Layer 3 of a small transformer language model trained on English Wikipedia (8 layers, counted from 0, width 128).
A neuron's activation on a vector x is GELU(weights . x), where the dot is the dot product.
The model reads these tokens: "ist" "oir" "es" " p" "our" " fa" "ire" " des" " c" "a" "uc" "hem" "ars" ";"

The vector x that enters this layer's MLP at each token. A number n stands for (n - 500) times 0.0069.
0 "ist": 647,593,557,238,409,341,685,355,493,602,468,517,462,251,572,724,344,527,574,527,383,396,799,549,545,574,574,340,308,483,542,483,351,437,671,660,695,558,625,624,306,491,701,739,283,781,565,428,682,631,463,680,365,636,543,329,351,444,495,377,570,683,604,609,373,480,615,472,388,747,580,477,392,643,405,475,528,312,533,204,442,519,387,749,552,562,672,707,303,588,249,327,173,598,404,397,536,640,433,772,27,391,563,431,501,586,615,438,266,715,702,384,694,535,581,301,198,487,383,579,371,263,681,430,573,406,762,351
1 "oir": 723,729,656,262,538,496,680,461,456,513,628,439,291,538,558,451,268,587,353,562,465,347,692,530,336,505,585,401,249,569,605,493,356,404,643,796,656,634,550,492,476,561,649,836,331,832,630,490,497,608,468,696,368,385,570,296,554,319,340,352,568,617,708,417,285,460,600,390,451,534,511,561,417,580,489,507,718,487,389,248,350,556,504,690,577,407,597,576,318,660,173,257,239,550,415,469,527,661,372,597,153,247,571,409,522,672,610,527,336,841,601,380,806,547,640,477,319,436,220,485,558,341,701,545,458,402,655,376
2 "es": 668,676,777,341,496,516,681,525,454,568,589,431,317,556,493,468,280,585,422,612,486,343,688,398,316,561,601,364,255,468,622,474,375,446,608,846,697,581,567,451,491,675,651,816,278,844,636,506,459,559,560,657,331,502,544,301,502,397,437,344,611,538,762,439,351,487,577,413,458,550,556,559,371,622,545,406,700,442,371,298,409,463,489,757,460,407,704,610,296,670,240,267,116,510,355,398,523,706,322,509,166,192,586,435,452,621,500,522,313,760,606,412,783,493,451,466,384,530,276,527,570,319,673,588,526,383,696,356
3 " p": 581,730,621,249,336,471,710,534,425,459,548,379,273,569,589,498,331,610,390,510,414,315,653,446,440,591,577,433,249,516,686,468,308,550,562,808,637,547,549,536,413,616,586,783,305,833,614,487,544,594,466,687,328,358,530,345,569,469,459,354,593,557,698,478,259,451,653,413,465,637,569,500,325,588,507,488,714,424,315,313,449,608,527,707,546,349,615,579,402,633,241,245,64,543,327,536,469,724,339,693,295,198,548,552,390,655,583,476,318,891,620,417,773,454,548,522,291,600,339,512,541,326,673,459,511,459,679,411
4 "our": 722,766,674,235,449,524,693,423,505,538,617,374,305,527,467,539,351,630,454,504,442,282,678,499,299,606,623,391,272,568,701,480,274,441,532,835,575,458,516,472,515,536,527,818,356,877,662,479,487,622,555,571,372,405,516,263,510,408,363,327,641,666,680,477,307,467,535,351,490,612,556,621,387,584,546,433,677,566,375,305,328,533,514,703,571,380,647,558,358,689,238,285,108,577,391,573,492,672,391,510,184,223,533,414,506,687,583,491,352,819,493,444,813,426,518,463,319,562,325,465,560,289,712,639,557,464,664,357
5 " fa": 695,633,666,263,452,472,670,492,491,472,488,464,308,529,542,515,354,588,429,473,449,355,690,455,331,546,603,387,225,614,576,464,313,506,637,799,691,465,487,447,383,645,589,831,358,767,656,591,537,535,597,712,273,414,518,361,480,506,439,365,556,564,754,504,307,365,510,439,464,535,704,463,410,664,493,492,733,443,365,304,366,566,500,695,512,365,645,493,341,751,252,267,139,564,376,568,529,683,375,526,184,259,481,556,439,712,519,390,417,870,544,318,748,486,557,505,273,493,258,545,614,297,606,563,599,512,705,333
6 "ire": 717,751,705,304,451,517,732,485,478,575,501,369,265,605,470,481,365,578,477,612,425,336,648,460,306,575,580,302,286,592,697,463,236,369,602,767,591,524,554,363,551,677,651,872,317,886,692,477,454,592,524,639,301,453,515,281,515,331,373,342,591,646,678,473,341,518,570,440,478,563,593,565,448,550,563,420,674,562,484,335,397,417,486,698,551,370,673,582,323,706,265,320,115,518,317,478,520,634,436,474,164,226,455,421,480,700,558,513,379,830,520,503,709,433,497,381,307,462,306,513,510,346,740,569,592,471,680,367
7 " des": 544,688,691,337,354,404,731,549,465,494,468,426,398,593,536,497,353,595,535,548,449,365,644,435,312,533,500,435,280,551,665,479,316,423,602,916,604,490,539,447,481,739,627,876,397,795,625,466,494,499,642,691,244,458,515,318,634,454,472,333,513,576,758,497,289,462,604,462,443,586,586,490,339,593,600,465,690,466,374,345,379,483,430,677,406,416,704,512,330,653,296,310,132,624,334,509,521,674,376,587,230,230,552,491,456,638,582,479,377,856,495,320,709,454,486,412,290,535,200,527,556,278,664,483,647,463,724,365
8 " c": 587,668,617,161,366,494,679,603,506,508,517,466,253,554,526,563,315,541,413,577,421,365,621,461,403,622,602,375,257,579,664,464,286,515,586,839,665,492,560,510,403,685,611,783,351,785,565,433,487,589,569,792,295,353,464,355,630,477,461,275,596,580,738,485,321,424,593,464,476,515,635,549,315,599,572,471,705,425,332,334,351,498,479,741,417,427,601,548,371,605,198,267,89,563,353,534,535,608,469,535,266,294,506,531,459,728,584,492,386,924,506,423,679,468,487,481,244,492,416,564,489,247,738,421,570,510,657,446
9 "a": 726,653,700,369,428,476,716,527,547,553,517,441,374,509,439,517,339,560,458,571,438,343,667,363,360,587,539,397,179,487,658,436,318,457,622,798,616,425,523,392,430,733,596,798,364,803,550,530,446,593,632,665,272,367,370,338,573,562,425,338,516,648,703,457,355,518,463,408,449,565,649,516,384,664,532,423,662,582,333,340,394,511,449,759,446,426,667,547,360,694,225,228,90,598,364,431,498,650,414,531,170,295,513,516,455,800,592,495,332,883,450,422,768,402,545,482,327,503,385,567,484,289,676,625,616,486,609,370
10 "uc": 638,718,609,234,444,495,715,570,529,535,539,408,332,610,421,492,286,601,383,587,422,310,665,464,423,592,507,407,316,574,710,487,279,454,577,697,655,437,428,378,445,659,551,788,427,850,673,481,468,590,546,636,343,333,445,286,559,509,436,302,648,687,778,433,423,501,541,447,438,683,501,520,438,642,599,545,665,566,421,237,407,543,506,731,562,490,585,564,304,657,165,224,99,530,308,589,517,613,410,508,262,281,566,519,493,810,538,459,445,903,422,371,735,364,521,439,242,396,341,582,529,267,682,543,526,461,546,455
11 "hem": 710,695,692,268,374,509,698,476,580,613,596,360,350,578,360,454,278,628,460,654,388,304,674,399,316,452,582,376,249,468,704,454,373,449,592,683,672,504,537,423,408,677,647,861,389,830,594,442,437,627,580,635,217,314,538,358,552,477,346,367,639,607,736,476,342,497,545,549,409,593,578,418,383,571,541,509,737,560,392,273,437,522,458,745,465,343,643,614,370,681,252,265,119,521,398,587,462,652,373,520,242,293,553,493,472,783,598,481,412,831,575,372,684,405,625,438,320,487,354,545,454,261,603,567,580,487,689,370
12 "ars": 657,729,728,287,474,444,728,401,548,555,582,410,305,578,379,544,329,665,449,602,415,306,599,475,397,589,526,340,291,456,697,494,344,365,631,709,563,523,579,421,456,653,585,825,390,771,605,562,451,611,639,651,366,457,597,245,455,440,383,281,661,605,729,453,327,516,541,575,454,489,594,522,427,666,605,478,694,594,370,384,474,418,551,744,485,420,598,574,273,639,222,205,73,581,340,548,464,747,332,525,173,272,506,529,562,693,495,458,351,848,485,306,762,361,451,447,345,478,335,505,532,304,737,575,506,424,624,467
13 ";": 659,614,687,298,489,485,696,431,531,469,607,369,278,583,456,692,328,591,487,658,469,308,660,530,350,554,620,334,361,544,723,468,350,447,574,772,731,461,623,532,423,652,679,745,356,710,612,538,452,597,492,638,291,343,504,319,449,548,336,382,541,611,702,477,275,605,603,425,396,558,587,421,465,616,542,511,745,552,340,282,358,442,472,771,499,410,619,512,344,659,182,189,121,589,326,542,456,677,335,485,284,219,606,557,475,668,564,536,367,844,551,437,685,420,578,459,274,473,311,577,522,301,772,519,394,469,692,343

Each question shows the input weights of one neuron of the MLP. A number n stands for (n - 500) times 0.0019.

n125: 447,514,435,515,578,490,484,556,432,454,480,475,531,481,675,433,578,475,602,428,589,461,635,520,562,412,590,453,532,558,639,613,535,458,492,401,609,488,468,544,506,394,478,415,531,552,548,597,494,557,470,475,423,485,502,561,413,356,474,642,625,443,524,411,626,508,514,494,635,377,438,502,498,513,599,520,486,492,419,340,490,462,580,573,468,426,515,475,454,556,600,429,521,550,404,430,435,596,482,585,485,461,530,418,549,557,451,617,476,472,462,623,385,478,465,587,500,467,371,528,488,460,463,488,457,373,508,512
Its three highest activations, in order, are on tokens 1 "oir", 2 "es", 13 ";"

n318: 470,545,559,639,473,568,435,415,630,524,360,442,550,378,596,505,439,450,415,574,395,470,498,577,472,349,357,445,620,646,521,495,532,510,561,505,361,502,536,457,471,518,360,477,429,557,527,426,550,552,551,558,453,396,468,533,618,418,483,549,486,381,500,531,567,498,480,719,439,612,542,637,428,530,378,568,271,473,582,444,523,615,538,445,554,555,527,458,561,602,497,500,410,471,291,446,537,611,552,276,521,598,601,445,704,635,505,525,437,622,482,448,322,386,495,447,522,500,417,607,461,439,517,493,461,544,578,565
On which token does it fire most, and how strongly? 10 "uc", at about 1.1

n258: 441,625,570,426,390,519,494,641,327,464,458,534,457,423,497,408,611,409,514,522,467,503,587,486,568,435,430,568,532,644,464,590,536,354,398,472,440,517,423,541,429,471,341,302,534,407,491,562,716,543,539,523,511,536,424,497,555,590,367,356,448,592,703,497,443,524,719,455,539,429,313,549,515,403,665,647,523,674,462,543,614,317,677,687,533,647,334,607,664,574,433,535,372,536,527,597,449,391,541,456,644,529,374,629,386,598,441,401,517,492,488,364,598,386,466,530,379,408,478,575,478,329,387,475,526,503,484,531
On which token does it fire most, and how strongly? 10 "uc", at about 2.1

n349: 318,535,461,307,452,333,758,273,615,535,411,613,649,459,515,574,672,575,582,494,424,247,545,480,673,488,545,485,500,585,693,467,691,426,417,539,445,450,616,535,581,603,417,401,482,557,359,566,387,442,565,362,405,670,446,479,550,380,561,478,404,425,547,422,482,732,367,404,490,670,663,654,352,452,400,482,395,420,624,531,597,550,488,494,447,458,423,587,381,500,683,472,524,433,585,503,576,360,604,472,431,428,605,437,459,558,348,536,497,477,550,623,557,483,503,497,482,708,500,447,654,540,480,396,397,341,414,479
On which token does it fire most, and how strongly? 0 "ist", at about 0.94

n387: 435,537,479,643,527,473,413,640,681,473,478,504,452,493,444,527,484,321,539,481,596,468,382,451,564,523,552,562,500,628,511,401,498,483,510,484,423,485,562,520,447,500,601,517,599,530,405,553,480,398,585,606,460,558,422,575,583,670,455,494,410,472,437,452,579,518,500,492,595,438,549,454,398,589,586,606,443,556,496,478,479,381,554,544,535,468,562,521,528,618,513,478,444,463,394,537,409,368,624,524,474,460,560,642,467,556,418,494,386,565,378,555,428,492,476,546,462,464,442,380,413,448,472,510,581,496,450,406
Its three highest activations, in order, are on tokens 9 "a", 8 " c", 7 " des"

n120: 455,532,356,470,478,496,516,442,613,532,548,402,521,584,540,452,535,395,492,449,520,449,482,468,512,578,524,512,485,426,511,439,561,570,570,487,438,512,586,474,421,560,531,565,565,535,428,388,498,417,510,536,530,453,600,646,534,452,399,493,427,604,502,483,574,463,552,494,476,549,514,546,717,534,440,534,541,496,547,460,519,550,443,545,403,541,421,592,529,539,553,481,510,474,527,458,515,597,315,436,408,602,476,398,436,467,470,494,560,516,477,320,558,524,527,548,612,569,550,378,373,643,405,415,489,548,494,333
Which token does this neuron like most? 11 "hem"

n56: 608,481,433,601,559,541,458,467,467,553,564,483,474,525,496,625,477,474,556,507,605,568,368,479,452,471,449,601,538,545,459,462,420,498,505,452,532,536,440,500,553,520,409,434,449,614,539,583,471,537,516,491,518,407,621,521,373,491,567,508,583,567,578,487,443,507,543,507,439,542,498,545,428,577,559,478,561,475,353,573,613,484,462,556,500,478,419,544,476,552,538,469,520,530,437,418,488,455,544,616,483,429,421,504,395,556,404,586,507,558,487,385,473,502,405,451,507,442,381,446,464,479,409,435,445,549,448,596
On which token does it fire most, and how strongly? 12 "ars", at about 1.1

n198: 544,505,549,552,468,442,490,392,615,522,374,671,540,614,512,517,421,590,545,554,474,532,354,502,520,398,527,502,554,456,571,512,458,538,505,446,523,561,352,507,529,613,602,393,591,488,500,450,388,502,515,434,622,401,329,492,441,383,450,427,658,386,515,505,527,378,530,594,519,352,522,612,577,424,503,590,629,400,461,624,510,503,531,492,657,430,491,562,437,405,528,440,487,334,380,479,288,498,405,438,464,474,608,451,557,632,574,413,439,412,574,477,461,391,538,580,601,505,371,425,732,533,514,471,644,626,583,560
Its two highest activations, in order, are on tokens 12 "ars", 11 "hem"

n277: 640,552,522,447,452,475,491,523,528,561,413,526,442,502,604,553,547,547,515,614,347,578,480,525,429,389,517,526,458,366,551,422,504,471,502,502,585,567,434,446,534,532,419,534,432,494,508,561,547,578,531,422,518,408,569,415,596,567,534,478,534,454,324,408,427,552,470,416,538,581,480,597,504,521,421,462,602,436,504,566,534,592,490,471,515,459,415,507,441,502,456,508,536,451,621,438,615,513,520,512,523,510,473,478,448,453,445,611,464,425,450,407,412,528,562,518,520,577,429,582,462,519,532,590,471,502,445,502
On which token does it fire most, and how strongly? 1 "oir", at about 0.67

n251: 515,500,496,551,509,541,454,323,564,528,573,493,441,493,548,487,502,513,406,476,439,471,520,545,460,429,402,540,555,478,477,542,458,466,477,445,435,530,516,500,406,333,593,411,590,396,682,511,412,506,448,484,537,516,372,345,507,527,674,504,432,559,709,527,500,535,478,644,597,433,569,611,514,523,659,515,487,502,537,471,444,553,466,474,509,469,498,432,460,540,596,465,525,446,519,514,463,570,566,452,562,403,494,255,456,516,708,423,537,617,448,482,442,456,475,576,564,507,543,448,567,484,473,576,699,411,483,444
Which token does this neuron like most? 4 "our"

n45: 569,395,480,456,532,463,589,496,448,471,477,488,432,554,465,426,464,566,526,573,464,442,403,558,482,472,404,460,514,446,452,557,502,561,468,424,530,510,500,426,435,468,508,628,480,526,468,450,380,456,560,492,500,384,516,588,527,461,460,582,536,357,521,478,421,506,634,597,407,568,587,447,494,526,603,519,544,428,562,524,584,500,496,442,455,522,531,539,643,507,475,663,454,648,549,531,550,304,449,422,521,500,479,520,405,425,547,474,581,504,590,485,400,591,612,581,602,375,409,471,514,535,515,508,365,483,487,476
On which token does it fire most, and how strongly? 11 "hem", at about 0.12

n400: 493,519,559,513,435,481,465,486,447,667,638,619,562,534,434,529,555,482,495,450,416,635,555,440,523,629,409,493,436,437,563,445,516,636,398,418,614,456,503,562,447,576,277,428,358,465,393,457,581,522,622,442,402,461,463,662,562,403,368,587,425,589,569,477,473,397,528,627,543,380,600,548,536,407,544,610,502,407,428,505,520,349,561,380,517,508,557,488,490,511,541,453,528,423,483,474,458,512,639,301,469,630,561,463,671,500,480,473,488,687,485,354,592,354,520,585,470,424,493,366,390,482,547,613,629,524,386,538
On which token does it fire most, and how strongly? 9 "a", at about 0.47

n19: 506,489,599,781,457,500,586,546,497,497,436,427,478,392,548,460,521,609,538,434,518,371,543,467,390,523,511,362,532,626,322,500,579,536,497,503,634,480,461,597,567,230,527,453,515,638,448,514,485,401,366,386,435,337,434,680,515,306,439,469,470,450,574,497,488,586,512,678,678,674,420,535,462,647,372,514,491,374,426,512,425,607,500,340,531,650,458,440,480,654,494,602,604,411,527,387,512,673,585,384,312,404,531,446,455,623,500,666,388,591,568,383,409,459,338,472,680,619,503,335,590,491,492,644,607,559,511,564
Which token does this neuron like most? 2 "es"

n73: 552,319,373,468,640,419,610,469,518,454,468,627,641,539,470,433,492,503,464,517,535,492,493,568,371,513,475,684,327,436,481,543,396,549,514,467,648,616,626,425,602,581,562,394,554,445,621,408,458,519,495,515,448,587,455,638,497,559,565,408,447,447,416,381,437,536,394,420,643,447,432,523,557,378,531,663,613,512,409,623,609,434,399,624,515,649,394,570,441,546,513,432,520,502,414,500,503,485,365,422,411,429,468,470,388,441,535,553,422,572,583,398,431,606,452,372,515,530,594,584,424,456,438,633,703,429,426,530
Its three highest activations, in order, are on tokens 9 "a", 2 "es", 7 " des"

n11: 481,620,566,584,585,484,428,443,550,516,444,663,379,648,623,527,635,450,612,494,330,447,536,594,533,519,489,469,497,478,555,313,547,340,416,440,458,302,312,543,465,411,574,406,587,406,456,612,483,553,584,523,655,387,522,612,746,761,543,594,508,481,478,566,406,487,500,392,512,621,591,520,574,425,422,375,603,508,377,486,360,354,659,573,511,531,360,552,598,467,474,442,439,444,435,471,445,612,545,362,555,523,621,307,552,605,631,367,592,460,432,520,506,473,400,405,365,525,408,419,497,477,595,484,657,503,384,542
Which token does this neuron like most? 10 "uc"

n367: 493,527,450,509,526,444,528,484,427,542,419,477,533,654,449,495,571,469,469,505,542,502,632,518,479,438,466,464,423,583,451,491,560,430,413,549,528,492,516,457,453,577,437,560,525,431,557,447,442,532,515,489,543,420,507,542,477,532,450,433,495,588,439,461,491,502,533,407,541,552,519,489,505,503,597,631,548,519,586,636,598,521,459,429,454,491,502,512,454,527,552,477,442,592,529,432,476,394,535,486,412,678,542,459,389,481,437,623,438,482,550,453,436,462,451,529,509,567,539,574,435,406,507,483,491,431,553,502
Its two highest activations, in order, are on tokens 7 " des", 9 "a"

n506: 403,581,547,589,576,500,571,493,473,554,422,505,513,666,495,464,547,606,564,692,293,542,584,390,495,621,547,378,397,523,634,389,464,661,543,342,527,322,506,347,546,428,628,410,605,410,376,345,475,416,423,460,552,564,521,390,432,519,475,422,630,553,651,514,550,468,588,426,489,434,468,605,348,377,371,482,418,562,341,594,543,430,367,420,490,458,602,508,414,550,475,569,551,497,687,470,383,534,586,558,538,530,467,563,426,589,518,542,583,579,407,528,447,553,452,515,650,484,293,443,635,421,615,451,486,583,610,468
Its two highest activations, in order, are on tokens 6 "ire", 7 " des"

n173: 573,405,509,510,487,514,403,505,520,482,552,491,503,469,453,473,467,465,498,487,479,463,636,550,339,511,449,471,327,410,529,531,533,449,448,518,582,563,431,556,477,574,498,445,552,507,496,516,414,530,502,569,489,329,399,552,557,583,560,433,565,512,505,534,507,424,419,449,439,464,529,453,526,503,546,541,612,536,576,536,515,470,547,408,554,533,576,505,507,418,523,441,642,571,464,561,448,457,540,534,511,613,472,482,574,521,480,646,575,516,438,513,492,339,491,527,593,437,455,527,540,585,458,446,405,466,505,465
Its three highest activations, in order, are on tokens 11 "hem", 9 "a", 10 "uc"

n191: 652,322,445,545,470,424,492,403,374,524,607,352,524,513,337,552,580,510,373,520,373,415,522,590,530,500,599,513,412,532,460,467,551,360,471,525,673,498,542,413,585,546,474,381,377,450,371,498,708,298,505,341,515,537,595,678,461,438,386,437,362,524,537,534,435,621,591,606,581,492,523,497,619,484,605,502,495,392,443,526,485,643,570,513,641,508,438,527,472,589,562,516,541,683,448,552,489,440,637,521,552,424,351,495,430,487,502,528,561,543,508,521,534,413,497,473,405,431,547,588,495,611,648,520,500,362,486,490
Which token does this neuron like most? 13 ";"

n405: 506,517,391,734,391,288,473,539,616,359,576,437,500,506,368,608,513,443,599,468,472,586,258,595,482,512,418,405,488,575,522,444,531,439,607,574,681,442,670,520,468,401,613,637,509,452,621,363,596,580,341,721,608,506,610,605,583,585,551,473,460,469,491,359,211,489,703,533,475,373,583,351,439,434,611,488,482,430,558,700,494,712,360,587,523,527,527,571,527,408,497,395,542,581,542,565,556,436,514,485,596,556,598,624,404,409,374,393,549,389,567,360,431,463,467,500,509,471,325,442,710,473,396,348,436,637,497,506
Which token does this neuron like most? 7 " des"

n458: 486,608,553,663,472,431,551,601,540,595,425,574,406,447,564,492,542,714,517,500,426,461,531,527,639,393,467,486,471,516,509,662,363,593,572,411,606,572,485,403,557,412,436,457,698,452,518,495,479,535,497,506,494,544,371,529,436,532,703,442,495,397,672,439,565,712,435,492,434,421,525,658,465,571,617,511,649,461,474,672,446,336,494,426,417,554,490,497,560,416,607,312,497,355,495,535,550,458,592,410,418,386,440,593,491,454,319,469,396,565,468,318,364,489,591,511,584,431,373,192,486,581,551,760,410,483,545,429
Which token does this neuron like most? 12 "ars"

n298: 506,431,534,567,603,644,631,536,500,450,494,607,468,533,472,465,456,534,490,528,454,476,551,473,400,458,500,514,465,461,418,425,610,590,462,572,544,518,440,444,448,468,367,471,482,352,566,498,552,511,601,478,614,519,430,435,463,543,435,518,390,521,518,393,480,583,542,474,427,423,648,541,529,372,485,543,520,418,512,596,478,482,439,531,498,444,579,550,624,366,399,517,476,554,513,500,525,500,447,477,485,400,519,470,378,545,510,637,519,496,570,465,538,498,440,387,506,417,580,410,385,555,517,602,488,627,515,574
Its two highest activations, in order, are on tokens 9 "a", 2 "es"

n427: 589,546,519,505,520,551,369,562,447,631,470,403,585,372,476,511,581,522,458,548,512,450,498,540,359,513,506,456,513,489,661,422,604,522,471,559,460,509,361,519,464,582,450,491,425,474,514,519,511,690,447,509,406,502,507,469,466,583,466,426,477,347,631,385,483,479,443,526,535,384,520,498,608,490,432,558,528,477,480,613,515,392,487,624,500,493,500,554,553,512,594,505,482,500,613,468,470,578,358,500,656,632,530,411,412,549,576,570,477,408,641,334,511,494,557,370,507,478,543,408,429,469,543,532,309,457,517,605
On which token does it fire most, and how strongly? 11 "hem", at about 0.79

n490: 479,449,377,517,542,441,463,530,476,232,517,350,518,472,427,458,394,407,282,531,550,513,450,528,341,600,526,550,535,549,375,597,547,486,625,486,492,469,569,500,561,527,470,454,605,524,576,353,558,462,575,605,521,575,655,612,546,449,609,304,556,338,469,704,471,490,611,379,596,583,466,481,446,407,533,526,513,505,445,341,436,546,541,459,609,548,381,390,366,510,693,613,481,574,388,560,489,672,573,495,445,407,597,482,596,489,584,411,564,566,530,646,611,518,463,585,463,508,559,425,396,576,320,438,377,508,490,442
Its two highest activations, in order, are on tokens 3 " p", 1 "oir"

n290: 627,457,436,494,476,482,406,556,407,444,496,483,546,523,456,504,406,454,406,518,541,593,456,529,423,533,474,465,464,484,463,522,498,487,528,605,494,484,492,438,581,461,521,540,400,456,605,493,572,560,462,472,515,484,498,466,559,416,580,576,496,518,608,538,520,561,528,507,494,409,533,525,599,452,542,487,557,509,552,593,607,488,447,566,630,509,473,467,425,387,498,533,472,469,596,579,539,495,461,429,529,485,371,456,504,543,447,461,478,429,658,564,418,395,513,621,542,511,469,502,342,509,461,507,408,496,576,327
On which token does it fire most, and how strongly? 6 "ire", at about 0.24

n486: 515,349,510,541,471,282,473,414,537,595,570,644,493,395,616,527,648,411,589,459,326,429,558,593,559,537,614,436,389,407,484,524,453,543,640,393,570,490,528,578,429,396,456,442,448,547,429,502,546,603,648,568,541,374,363,545,335,613,618,465,436,436,551,462,532,560,520,417,518,620,517,425,515,482,454,476,512,603,629,367,587,430,528,526,640,495,547,527,495,554,540,556,537,655,565,363,469,505,434,347,352,640,431,512,472,535,507,586,409,481,482,464,497,514,376,550,493,573,524,514,502,462,404,382,447,699,523,456
Which token does this neuron like most? 0 "ist"

n145: 461,379,734,538,354,494,356,511,696,512,414,555,443,381,538,535,624,386,306,512,367,305,610,654,467,503,426,506,506,356,648,464,357,506,477,448,573,685,544,451,529,464,371,454,567,551,574,509,704,440,547,537,500,371,437,691,587,675,396,521,422,546,606,386,620,562,645,521,619,522,725,399,509,548,591,597,461,474,422,580,439,586,463,535,482,449,478,417,552,437,367,413,687,544,472,348,513,595,466,202,572,516,427,434,463,662,553,333,491,445,556,569,377,549,666,441,530,414,409,433,471,660,662,521,426,644,494,367
Its three highest activations, in order, are on tokens 13 ";", 9 "a", 5 " fa"

n377: 535,539,575,592,217,557,450,732,415,449,522,559,358,613,526,454,534,723,405,613,525,512,549,458,500,462,384,415,554,534,457,515,618,240,600,535,592,600,350,669,472,376,559,446,554,570,290,492,531,438,563,381,581,589,485,479,573,548,570,398,441,534,500,579,559,506,541,564,403,414,506,482,494,404,625,451,523,557,470,703,405,477,617,641,442,529,484,343,524,572,500,341,707,457,458,627,485,457,497,442,558,674,503,471,321,470,471,342,617,480,410,546,599,354,429,377,372,474,532,514,543,296,375,601,533,491,686,297
On which token does it fire most, and how strongly? 7 " des", at about 0.48

n301: 504,506,520,532,682,500,588,388,538,443,591,594,500,486,520,468,526,447,684,572,519,586,528,477,535,450,370,385,464,547,505,472,388,597,533,490,609,590,369,403,509,635,565,509,527,416,535,454,562,473,406,433,444,514,373,589,686,473,392,518,576,481,571,536,447,564,485,504,526,422,526,756,398,354,493,446,421,530,407,529,427,391,423,493,513,586,540,603,538,530,559,445,595,425,460,489,394,589,519,479,537,477,449,522,443,502,446,502,442,420,498,525,493,350,385,410,539,517,509,528,573,459,542,461,604,444,496,482
Its two highest activations, in order, are on tokens 6 "ire", 2 "es"

n164: 486,586,468,524,458,478,457,525,473,600,489,442,510,545,472,486,670,453,551,403,461,333,550,463,465,601,458,443,598,397,485,447,448,429,479,531,531,556,494,424,545,422,616,483,577,496,489,426,521,397,460,589,472,579,565,469,515,446,471,376,541,584,594,416,508,613,535,400,359,398,514,434,565,422,515,646,476,566,450,490,625,478,442,645,596,555,381,375,459,546,513,453,502,461,506,580,468,574,595,468,601,502,563,421,456,539,466,490,554,400,531,523,427,467,525,480,595,446,486,428,434,602,579,484,441,506,556,457
On which token does it fire most, and how strongly? 6 "ire", at about 0.28

n171: 516,476,604,464,523,614,454,567,587,531,585,498,435,526,502,594,464,473,502,591,469,436,360,526,447,566,369,438,627,455,574,564,565,592,496,403,532,567,548,445,524,436,604,392,400,434,251,528,335,583,536,535,547,407,448,426,557,575,500,441,427,513,567,549,534,384,592,564,524,367,532,535,462,568,593,576,477,484,417,465,617,295,587,514,552,349,492,405,660,450,502,479,486,626,597,526,404,529,421,431,555,507,633,625,346,528,543,452,387,564,514,564,452,463,580,424,548,547,491,527,413,514,543,422,512,600,459,537
Its three highest activations, in order, are on tokens 13 ";", 8 " c", 12 "ars"

n299: 601,548,509,574,535,435,467,353,507,463,600,483,475,520,381,368,515,661,562,514,480,443,434,746,476,432,542,564,551,551,587,498,403,483,507,675,615,454,468,459,498,533,502,522,464,526,404,609,584,500,438,661,423,381,507,553,576,565,441,310,370,500,498,425,420,549,697,488,492,495,491,411,597,394,483,597,344,595,520,486,510,438,427,404,484,583,429,676,610,429,493,564,526,555,473,400,584,528,541,546,515,583,475,479,483,596,430,342,535,461,534,490,465,511,510,438,643,416,495,452,519,456,375,437,461,403,413,505
Its three highest activations, in order, are on tokens 1 "oir", 11 "hem", 13 ";"

n308: 454,500,450,538,675,515,383,336,441,532,668,598,468,532,618,495,387,364,582,355,441,556,465,478,508,434,460,636,521,495,462,546,473,532,427,625,580,540,577,370,517,469,476,445,466,633,484,566,591,451,537,448,533,452,515,609,516,309,574,367,372,605,497,518,441,498,533,653,598,452,523,662,503,495,652,545,561,473,463,388,402,567,560,497,417,423,615,452,443,535,455,561,575,324,389,503,476,558,522,556,688,311,654,523,511,424,581,492,478,500,666,337,403,493,315,575,376,485,533,363,437,555,493,638,445,540,524,515
On which token does it fire most, and how strongly? 1 "oir", at about 1

n408: 565,657,369,404,469,541,401,419,599,410,616,568,473,592,421,574,701,437,566,567,272,562,541,465,610,609,369,484,484,617,574,490,599,414,473,630,571,475,481,412,405,510,423,495,423,508,286,677,339,331,414,468,513,396,484,545,454,543,517,547,605,445,480,524,552,392,450,334,519,481,591,561,444,461,519,518,674,452,497,521,513,540,449,356,561,344,593,606,553,540,546,514,534,467,571,400,653,356,455,443,500,497,523,464,451,370,474,412,538,535,639,598,516,485,377,398,539,633,630,541,523,399,522,607,640,398,483,414
Which token does this neuron like most? 4 "our"

n190: 359,549,528,427,502,550,465,537,459,589,587,523,414,440,559,381,567,502,527,620,626,369,494,603,382,518,415,588,589,460,519,537,480,500,484,466,496,346,432,417,508,334,557,489,490,334,572,400,536,559,480,487,518,515,557,542,430,481,417,454,486,484,490,536,570,517,533,459,432,611,451,578,572,552,523,456,644,582,407,596,535,563,618,528,552,514,506,439,546,433,519,489,531,417,477,453,437,536,421,496,423,641,506,504,489,517,539,330,492,565,399,414,476,461,436,400,459,518,572,572,554,592,572,579,511,504,496,444
Its three highest activations, in order, are on tokens 10 "uc", 4 "our", 12 "ars"

n441: 537,577,427,256,398,406,673,453,662,503,323,691,547,448,564,384,477,540,410,417,461,531,540,336,656,623,527,534,459,298,555,435,680,637,565,561,550,331,416,327,395,450,264,576,648,466,365,586,565,447,476,506,497,425,312,569,573,513,467,403,467,631,582,452,587,654,453,417,560,435,602,468,510,491,506,461,534,621,465,462,603,619,329,558,512,361,650,408,585,503,525,558,612,599,576,401,467,540,257,487,384,584,440,405,622,453,515,651,702,441,376,723,487,654,572,560,494,695,470,379,539,427,500,397,532,409,339,522
On which token does it fire most, and how strongly? 9 "a", at about 1.2

n492: 670,631,249,435,332,607,521,458,521,534,425,374,463,639,485,832,497,461,608,465,334,518,465,569,548,406,585,568,543,598,375,515,484,494,376,481,728,326,596,343,571,479,652,406,744,414,538,582,330,494,535,476,477,540,565,602,369,682,702,505,549,276,538,521,479,648,491,438,357,556,521,467,381,434,411,425,544,465,494,612,443,471,476,509,529,447,362,412,500,589,515,525,509,434,310,390,600,459,577,475,386,571,466,556,460,645,465,550,488,580,482,574,375,537,408,419,421,442,465,390,535,606,525,570,650,483,376,559
Which token does this neuron like most? 13 ";"

n205: 479,525,486,537,512,533,526,507,371,525,482,486,543,430,678,556,513,531,791,415,530,405,432,629,502,566,542,686,617,456,395,633,369,623,480,500,459,498,468,527,426,294,455,573,590,524,490,463,435,518,639,425,374,555,536,567,375,410,587,481,633,537,514,456,393,422,591,486,668,574,548,439,568,507,522,472,533,516,448,473,582,471,529,463,427,266,546,578,572,472,598,438,522,477,415,522,653,556,441,608,540,423,438,502,500,437,420,569,410,539,412,438,430,425,452,500,559,493,409,528,446,546,405,435,419,528,493,400
Its three highest activations, in order, are on tokens 3 " p", 7 " des", 0 "ist"